Layer 4 of a small transformer language model trained on English Wikipedia (9 layers, counted from 0, width 128).
A neuron's activation on a vector x is squared ReLU(weights . x), where the dot is the dot product.
The model reads these tokens: " of" " the" " O" "ur" " Ukraine" " alliance" "." "\n" "\n" "In" " the" " parliamentary" " elections" " on" " " "3"

The vector x that enters this layer's MLP at each token. A number n stands for (n - 500) times 0.0057.
0 " of": 433,536,531,422,422,490,532,422,485,557,476,524,436,439,441,451,491,471,500,473,609,411,487,455,444,434,510,583,527,227,515,447,480,446,466,544,552,462,466,539,463,475,566,569,523,490,678,457,480,480,496,529,537,549,435,454,558,523,492,527,631,493,407,430,486,494,481,513,461,544,556,66,481,445,507,517,501,588,511,415,491,501,461,539,517,541,450,593,505,512,547,514,512,494,555,452,476,542,518,448,498,245,408,516,631,587,525,514,492,464,496,587,501,385,557,539,476,498,476,476,431,426,489,522,537,528,506,309
1 " the": 431,526,543,399,493,475,494,458,493,556,503,537,439,469,474,458,482,514,526,462,557,420,520,419,469,389,476,562,527,305,493,476,509,540,449,529,584,512,459,521,472,482,541,507,548,493,676,489,474,493,467,556,493,552,457,502,553,524,476,521,570,496,411,490,485,467,530,521,488,549,580,25,497,413,529,525,463,599,504,538,515,441,466,527,514,530,466,537,512,542,521,522,476,489,558,465,447,484,508,447,486,242,433,521,574,532,523,447,486,470,443,508,504,437,574,531,473,528,427,468,469,482,494,487,539,486,505,345
2 " O": 568,447,487,463,543,442,304,618,548,526,442,404,439,476,510,440,552,555,474,441,560,423,547,428,524,519,541,435,408,581,509,326,557,715,524,494,488,511,467,475,503,804,473,543,572,455,776,524,617,526,494,545,620,480,590,472,547,477,459,494,538,439,346,538,590,408,463,569,507,480,548,220,475,566,477,521,488,596,411,718,429,478,541,470,470,470,515,434,535,542,462,555,420,500,580,407,500,511,492,507,512,404,486,391,455,565,518,408,442,491,474,485,533,514,542,438,561,521,400,505,515,506,537,416,545,491,482,404
3 "ur": 548,447,444,531,569,504,577,471,533,484,496,530,411,506,517,474,427,536,589,457,455,407,636,447,576,482,582,476,527,821,543,443,618,590,455,493,588,546,415,527,483,787,491,403,460,534,865,533,508,545,412,558,407,537,386,516,459,516,471,487,615,401,393,678,458,432,520,448,613,534,508,295,454,489,521,509,408,497,415,583,373,529,497,521,396,532,430,475,574,464,546,479,481,573,553,528,513,528,474,652,502,535,529,508,460,510,578,319,560,569,516,415,470,589,525,537,524,544,551,400,568,546,501,463,564,494,361,457
4 " Ukraine": 582,450,485,562,547,525,476,492,448,556,464,475,281,498,529,495,493,526,508,529,597,369,581,254,575,484,476,431,417,598,418,372,548,662,458,430,499,533,465,521,608,613,558,418,582,482,852,515,445,501,453,515,436,512,479,494,452,494,463,507,485,477,526,515,409,504,531,500,422,453,472,250,508,494,495,544,495,650,406,646,610,442,454,457,339,560,490,445,489,557,444,526,628,519,543,527,510,429,598,525,512,318,528,584,454,600,609,498,467,471,463,291,482,555,454,477,501,610,530,399,470,556,619,537,482,561,450,607
5 " alliance": 402,493,567,484,336,580,500,463,495,615,448,508,351,521,630,503,615,474,518,475,459,522,631,237,508,522,540,427,353,490,498,490,452,566,556,423,590,491,505,420,615,594,540,424,531,486,852,535,359,560,498,481,518,485,440,506,527,527,515,525,516,531,497,598,546,420,543,450,459,372,483,265,435,532,497,461,500,448,411,505,513,603,452,428,408,397,497,440,439,517,545,490,565,583,511,597,471,416,510,673,481,356,476,453,548,501,486,543,465,241,475,463,351,382,423,506,454,609,482,462,453,533,461,544,550,530,446,628
6 ".": 396,448,507,435,379,500,602,597,475,529,513,573,406,416,489,533,523,454,445,525,574,439,537,459,428,521,514,467,537,319,499,497,420,418,473,554,570,454,469,515,411,518,499,541,616,519,796,554,371,489,388,495,525,494,455,546,493,521,520,427,549,504,337,506,562,446,488,481,453,553,565,142,471,338,495,498,489,525,443,567,508,447,449,466,562,452,403,464,492,459,554,575,479,444,552,488,502,462,499,468,514,274,445,538,539,598,498,566,437,339,505,598,484,495,516,524,480,515,549,490,447,455,480,580,551,509,469,577
7 "\n": 510,453,530,475,424,565,466,612,504,495,429,521,442,507,431,488,485,390,450,521,750,596,586,442,510,609,533,484,553,590,471,501,460,397,517,482,527,483,448,447,488,598,488,565,658,504,631,468,463,290,491,535,554,425,451,524,597,505,493,555,646,526,352,584,540,437,496,478,450,613,492,282,457,463,534,545,571,486,518,594,471,457,577,484,590,501,463,526,471,493,463,497,562,469,485,454,427,516,464,386,499,232,484,545,676,502,469,528,580,291,490,592,427,527,498,484,567,536,580,499,494,524,445,558,648,441,463,484
8 "\n": 450,439,510,524,423,521,477,610,437,576,433,498,463,426,446,464,456,374,428,529,660,501,532,451,494,593,492,569,493,493,511,495,476,334,455,489,570,435,487,514,493,582,531,607,547,522,634,498,436,335,445,517,563,494,455,576,578,524,548,576,569,440,306,468,526,396,485,431,457,489,544,227,472,373,479,518,482,517,486,547,396,524,495,513,587,527,442,627,498,525,488,552,482,518,529,464,487,541,461,454,577,225,432,489,680,583,534,534,549,283,500,538,479,492,562,563,502,521,508,489,482,525,529,553,490,462,542,570
9 "In": 448,461,486,422,614,558,386,546,569,501,478,469,528,493,470,493,457,427,550,558,595,447,715,499,515,438,468,399,335,454,543,438,453,464,427,510,488,535,582,349,435,656,373,449,566,544,848,494,381,475,473,466,579,413,580,482,548,543,514,558,550,439,490,465,586,427,532,510,401,406,474,260,506,346,522,467,480,490,534,463,407,528,488,506,457,512,443,450,506,523,466,402,483,487,484,478,505,595,440,556,568,247,426,469,578,553,429,337,467,530,470,578,532,402,573,454,414,531,512,597,480,491,449,541,471,487,510,417
10 " the": 415,528,544,400,579,507,516,497,434,560,522,521,459,530,495,445,449,512,545,538,457,482,593,491,484,360,378,476,446,441,479,433,488,590,417,467,587,530,450,432,435,561,468,434,573,503,622,501,389,510,528,565,482,533,457,569,564,558,552,546,525,475,449,549,481,464,584,549,520,506,526,88,472,328,543,501,459,566,550,616,430,375,480,536,541,539,539,460,483,519,461,486,445,443,571,480,445,506,543,446,470,345,421,507,556,491,525,396,473,454,423,399,489,563,604,527,439,508,400,463,498,505,499,496,510,491,462,290
11 " parliamentary": 497,560,550,505,472,450,577,478,353,554,517,381,384,495,500,496,488,589,551,487,503,530,639,466,476,421,487,408,370,486,517,380,541,571,348,475,535,483,412,478,519,603,481,440,535,445,700,612,325,484,548,558,565,469,384,462,470,538,541,584,621,474,510,654,450,495,579,503,455,437,450,210,526,540,491,514,521,585,578,665,470,373,549,447,540,460,526,440,429,555,432,514,428,516,526,544,515,404,539,502,479,369,451,523,546,511,587,406,508,401,413,348,362,561,411,464,512,524,414,490,540,473,479,412,480,595,490,352
12 " elections": 448,488,507,478,386,472,585,584,407,582,458,436,394,558,515,477,579,475,537,397,466,434,555,393,488,437,540,422,291,353,476,497,569,601,460,449,510,431,597,502,514,661,539,498,527,520,785,650,360,532,521,522,556,380,413,493,512,596,470,556,594,402,577,585,474,490,510,420,430,324,463,275,413,525,536,447,529,566,599,603,411,395,457,404,455,441,542,326,405,494,537,465,502,506,490,589,475,347,547,631,544,408,431,470,488,442,498,477,437,278,482,361,355,531,477,508,484,610,388,494,481,484,536,525,491,517,475,467
13 " on": 483,543,533,443,627,460,499,573,464,640,456,416,529,549,494,375,616,429,525,539,468,507,592,384,419,382,478,300,373,401,579,451,536,466,448,450,526,510,513,415,373,676,433,556,490,535,587,534,434,520,544,552,605,422,455,484,474,603,477,493,592,425,534,555,480,469,549,496,455,444,448,172,566,486,466,474,444,499,481,485,424,483,360,475,512,447,519,465,553,380,516,613,525,550,518,581,500,572,549,549,592,239,467,419,610,538,459,448,456,467,519,462,501,560,465,484,484,522,417,475,493,509,486,608,475,510,528,602
14 " ": 572,500,472,575,598,448,240,547,341,502,453,426,403,470,539,449,581,465,599,524,487,559,556,444,403,464,510,453,452,549,601,385,492,423,471,396,554,537,535,427,427,681,499,510,511,490,393,603,330,546,527,521,545,478,420,515,460,535,468,614,520,423,400,512,550,490,433,493,394,535,439,230,538,452,528,490,526,518,491,416,455,519,444,481,375,500,487,503,551,572,525,495,589,506,576,586,506,582,592,515,442,359,477,470,559,492,527,543,457,370,500,385,457,679,501,514,481,472,405,517,483,507,432,452,520,547,484,393
15 "3": 589,472,473,513,646,443,425,598,350,495,404,384,437,466,543,422,397,528,519,453,671,533,538,378,455,453,562,494,461,586,559,453,470,539,479,449,522,529,482,387,411,766,491,532,549,510,444,493,323,511,511,580,465,519,506,443,551,559,448,561,478,479,498,579,559,517,490,560,479,496,412,261,489,463,579,452,502,450,514,319,338,543,385,556,514,521,461,561,536,476,516,472,492,509,636,637,482,523,498,518,514,403,541,440,288,457,479,428,396,327,594,325,493,604,547,566,537,474,493,537,503,363,426,476,554,482,538,341

Each question shows the input weights of one neuron of the MLP. A number n stands for (n - 500) times 0.0011.

n438: 304,462,534,437,475,614,647,396,613,432,425,508,575,472,485,440,544,448,561,470,511,555,423,419,377,491,567,479,461,484,424,523,505,491,516,517,465,307,420,488,580,476,337,564,395,446,411,619,360,495,535,647,661,482,398,430,475,559,542,523,581,536,579,541,624,500,406,425,628,475,503,512,441,447,492,442,450,531,630,467,584,387,311,426,564,476,525,477,529,591,573,597,482,423,463,533,512,703,313,549,472,576,570,708,434,388,622,538,365,605,426,605,427,459,414,433,465,490,340,536,452,503,366,478,457,429,422,423
Its two highest activations, in order, are on tokens 12 " elections", 11 " parliamentary"

n613: 532,385,533,398,496,505,507,438,539,548,529,565,524,423,531,409,508,511,450,466,524,540,459,448,557,560,634,485,595,424,397,434,574,494,525,451,548,510,535,454,540,491,480,494,491,599,534,524,527,472,423,560,508,535,468,468,487,554,482,542,494,500,492,570,505,469,521,541,428,503,510,497,508,467,384,439,508,506,366,483,540,518,414,452,503,427,519,547,515,650,465,528,547,593,424,497,554,500,453,601,520,509,428,391,500,468,553,503,523,492,428,545,388,466,497,518,581,542,500,435,453,523,618,516,480,533,470,462
On which token does it fire most? 5 " alliance"

n355: 459,447,477,516,604,463,473,459,465,540,564,423,545,515,440,557,377,507,577,594,542,547,614,568,523,522,457,540,462,492,568,506,332,515,477,491,469,566,434,475,577,418,446,455,322,408,494,486,522,591,495,402,557,539,589,375,535,559,538,434,568,612,448,535,498,564,547,519,487,434,524,537,563,482,621,450,436,537,472,500,456,588,478,487,530,661,555,457,429,480,531,563,461,560,475,480,435,496,435,497,507,524,508,552,472,344,514,454,399,466,496,527,474,470,528,500,590,553,463,504,595,457,465,587,550,457,472,534
Its two highest activations, in order, are on tokens 9 "In", 15 "3"

n284: 511,597,507,489,530,495,551,500,458,552,614,469,567,551,507,481,591,587,458,519,562,546,446,548,469,418,420,555,448,525,518,597,488,448,443,513,400,424,384,627,554,511,469,344,493,576,463,578,560,430,413,495,564,472,592,534,495,514,593,467,482,635,548,502,472,489,704,538,323,494,509,576,634,464,450,419,647,559,661,498,472,539,509,568,471,726,375,571,493,554,509,283,516,639,551,385,416,543,602,403,579,552,552,604,556,435,532,454,550,573,570,411,539,433,558,528,341,463,339,569,445,502,535,475,423,438,538,466
On which token does it fire most? 10 " the"

n306: 538,412,408,546,474,392,459,586,525,558,399,571,565,495,392,457,556,545,498,597,484,502,460,486,446,495,462,533,536,554,476,504,541,565,401,513,604,513,469,526,646,526,547,533,550,538,537,545,612,580,493,437,485,487,556,539,511,358,616,368,607,434,528,499,509,513,533,551,453,498,526,510,543,571,496,494,469,509,496,461,529,520,441,558,433,576,530,586,541,579,635,567,568,565,477,550,608,509,504,547,612,521,605,375,512,483,469,465,421,588,442,467,455,379,538,521,547,545,392,433,601,509,468,526,526,511,456,440
On which token does it fire most, and how strongly? 2 " O", at about 0.3

n440: 517,593,433,531,430,532,496,453,506,483,636,542,457,367,581,498,479,554,525,424,459,577,494,488,386,539,485,489,528,485,463,453,448,535,582,442,365,500,631,498,433,482,457,660,542,450,416,466,504,623,403,490,432,390,537,559,551,283,370,578,552,527,554,446,416,447,472,496,531,630,590,498,494,461,479,494,549,535,496,435,475,510,553,492,582,526,547,493,489,487,565,581,568,370,569,559,466,435,441,481,500,512,397,535,465,553,386,578,460,529,612,403,453,555,526,500,541,611,483,584,476,407,574,373,407,548,437,530
On which token does it fire most? 14 " "

n321: 599,515,556,500,481,547,525,542,461,420,530,534,479,571,469,454,369,519,546,490,420,532,492,505,540,507,493,403,421,478,443,460,503,452,448,512,480,546,448,477,521,509,573,512,469,580,587,408,552,507,531,422,422,498,524,487,329,466,418,426,436,431,545,466,544,426,483,523,471,481,540,450,567,576,548,540,524,447,456,547,506,540,399,551,415,503,527,546,458,422,540,553,537,466,490,495,410,497,444,488,489,554,515,502,415,505,557,481,474,503,618,473,460,506,419,420,459,553,451,564,481,513,503,488,448,488,536,488
Its two highest activations, in order, are on tokens 4 " Ukraine", 3 "ur"

n136: 413,408,470,494,475,512,652,459,504,568,548,420,475,495,555,441,492,447,483,416,461,575,437,414,593,576,343,472,519,470,436,451,571,519,534,545,426,454,566,471,468,433,526,504,528,536,488,394,534,375,600,481,351,551,421,477,521,432,448,588,432,527,548,451,591,479,553,484,429,489,490,494,484,539,569,564,645,496,528,415,509,525,423,511,519,382,525,549,461,490,483,476,551,514,374,529,426,456,452,612,545,461,374,496,531,492,349,496,400,479,553,439,543,528,505,440,448,523,473,578,467,547,465,609,643,416,412,482
On which token does it fire most, and how strongly? 5 " alliance", at about 0.33

n291: 564,409,510,542,480,581,491,381,445,620,518,423,512,454,453,446,458,530,558,510,539,530,555,597,598,545,374,502,486,410,444,460,488,543,512,346,613,604,465,472,395,528,422,608,426,510,486,473,483,404,538,597,542,510,487,460,395,453,367,546,537,469,472,489,559,486,480,527,543,498,450,525,536,432,492,446,386,630,443,422,498,446,345,549,465,511,443,531,525,601,564,473,453,512,538,520,451,530,421,648,565,551,589,492,389,510,527,421,614,557,494,474,399,585,599,612,500,401,406,498,466,506,562,494,455,551,384,481
On which token does it fire most? 15 "3"

n279: 473,538,580,518,396,475,570,438,548,544,505,405,394,513,553,520,436,426,536,605,432,705,458,460,537,508,442,505,523,491,635,588,575,394,644,518,551,441,642,514,614,470,510,509,553,400,511,458,526,609,509,641,585,688,464,486,524,435,561,456,477,438,587,496,415,399,616,434,495,545,552,474,640,450,500,426,439,538,471,547,520,304,491,542,575,440,448,446,410,558,535,529,690,512,547,566,563,472,609,471,608,700,585,400,524,456,415,536,454,484,392,662,502,584,542,551,550,588,349,529,521,397,507,610,522,528,361,493
On which token does it fire most? 5 " alliance"

n433: 542,519,500,445,516,513,484,493,414,515,527,426,478,516,397,508,344,514,411,490,416,377,446,646,609,470,485,513,648,475,470,607,513,527,457,401,522,487,543,424,351,377,433,523,454,505,526,513,452,671,613,443,389,689,545,562,597,539,446,612,464,425,381,483,419,448,495,673,465,446,742,541,519,378,598,629,443,528,686,502,651,619,545,459,536,610,552,522,479,532,634,400,402,612,518,539,536,643,440,597,452,601,429,600,498,585,560,540,508,444,505,559,537,498,631,579,545,510,466,523,557,319,475,422,460,476,503,378
On which token does it fire most, and how strongly? 10 " the", at about 0.28

n360: 415,468,727,307,547,656,527,463,390,520,449,454,453,392,535,554,558,454,507,488,536,507,531,561,476,506,510,393,502,440,444,557,647,518,480,455,459,637,363,345,633,486,569,421,500,399,439,632,650,553,500,629,547,620,423,458,554,445,434,475,495,724,579,458,430,405,500,513,428,544,451,598,516,383,413,554,524,481,577,513,518,444,409,498,609,513,621,425,360,408,608,472,435,533,564,383,473,610,443,505,594,480,384,458,584,477,443,618,566,492,318,556,505,422,590,561,500,569,362,437,373,428,495,483,390,431,457,537
On which token does it fire most, and how strongly? 10 " the", at about 0.13

n469: 415,462,318,422,532,510,595,465,436,608,551,457,543,498,524,403,753,557,386,640,421,572,468,579,536,484,412,587,509,487,595,603,623,506,490,493,528,488,450,578,519,524,558,465,446,483,519,561,440,452,500,617,598,590,513,565,474,498,618,483,516,590,496,541,536,660,431,493,561,399,463,478,500,466,461,565,551,489,585,339,551,500,430,457,527,583,507,529,608,418,442,411,601,460,493,472,409,433,406,446,585,636,512,523,454,435,439,572,440,521,306,629,617,531,496,715,394,409,394,605,475,580,560,539,488,529,469,446
On which token does it fire most? 10 " the"

n62: 458,476,376,541,430,485,551,525,469,504,480,597,480,615,573,397,498,421,492,411,532,504,381,461,408,527,481,591,422,466,531,449,435,491,473,466,492,394,479,498,529,394,404,403,502,618,480,584,568,458,453,436,490,508,483,457,446,373,585,572,482,498,661,519,370,478,512,529,465,498,592,561,548,493,684,652,498,402,485,494,489,559,410,540,524,545,593,574,629,463,539,574,504,515,494,490,583,453,468,508,630,577,426,492,491,379,500,315,544,447,444,447,502,575,461,515,576,490,402,433,451,548,580,575,508,411,572,515
On which token does it fire most? 12 " elections"

n423: 544,422,420,385,452,479,484,520,553,526,505,577,482,367,472,586,681,592,513,422,312,458,564,419,368,487,582,474,485,511,343,515,553,554,446,405,502,559,366,613,549,427,550,561,602,546,514,489,556,478,411,553,488,487,481,667,319,422,422,456,537,647,580,475,536,435,525,395,609,414,410,539,654,516,492,437,460,488,518,441,608,478,258,534,371,524,450,446,403,433,413,433,487,472,325,478,463,483,389,442,414,644,464,600,493,464,416,442,438,525,454,455,420,365,531,518,434,487,455,503,391,492,655,473,690,427,366,474
On which token does it fire most? 5 " alliance"

n16: 471,478,541,394,416,485,573,609,508,511,624,554,557,559,419,489,515,494,475,510,440,573,539,532,612,538,564,524,543,477,487,617,581,390,614,482,578,328,524,635,436,588,622,543,500,519,445,456,448,376,407,521,563,485,498,523,454,471,368,478,514,424,545,505,594,515,520,530,399,530,492,466,488,439,533,442,571,524,428,459,652,485,608,465,420,438,364,511,502,418,431,545,629,462,633,419,451,608,630,502,504,559,616,559,508,487,439,513,407,460,519,599,345,560,517,479,587,529,454,481,467,468,525,463,523,407,433,498
Its three highest activations, in order, are on tokens 7 "\n", 6 ".", 8 "\n"

n192: 479,654,540,447,611,477,775,358,478,457,566,474,515,530,458,468,432,568,445,605,348,459,565,573,470,383,650,440,513,375,417,423,620,554,426,548,394,597,477,649,523,465,425,521,527,395,412,520,694,498,421,705,445,556,537,365,425,687,557,537,573,631,568,400,432,646,503,506,391,510,508,485,595,482,526,646,495,639,570,492,480,442,434,451,500,451,519,585,538,526,492,400,444,511,460,330,549,566,463,595,458,623,554,558,567,657,306,417,580,495,455,369,660,359,574,594,339,566,541,642,571,534,530,391,430,436,415,395
On which token does it fire most, and how strongly? 0 " of", at about 0.19

n344: 460,522,500,342,524,581,504,514,443,500,512,490,590,454,555,569,425,574,391,482,528,462,351,490,518,523,576,519,549,480,570,429,449,578,510,504,490,598,560,393,597,563,399,566,416,467,477,523,466,464,516,534,587,484,607,582,488,439,548,527,549,494,386,467,504,618,540,525,535,527,554,525,479,496,433,498,544,506,406,433,502,587,508,464,549,438,370,542,712,386,558,515,451,457,639,418,433,622,539,457,412,531,519,427,489,448,619,470,598,525,557,580,551,531,581,456,440,502,470,506,398,490,488,302,443,514,429,453
On which token does it fire most? 2 " O"

n335: 519,496,456,482,466,549,497,396,432,479,526,475,453,512,477,624,569,507,541,519,463,390,396,582,449,585,492,515,491,537,382,454,489,475,502,563,529,565,565,587,509,497,485,531,452,530,485,471,512,424,405,576,452,511,570,494,444,418,467,420,657,526,521,503,443,635,440,496,579,572,487,462,497,470,512,531,443,563,340,478,471,465,572,416,429,525,500,545,535,547,459,465,406,523,512,572,544,555,352,522,599,553,487,426,518,485,541,476,592,505,577,423,476,634,505,487,581,515,465,407,522,384,617,544,406,539,470,417
On which token does it fire most? 3 "ur"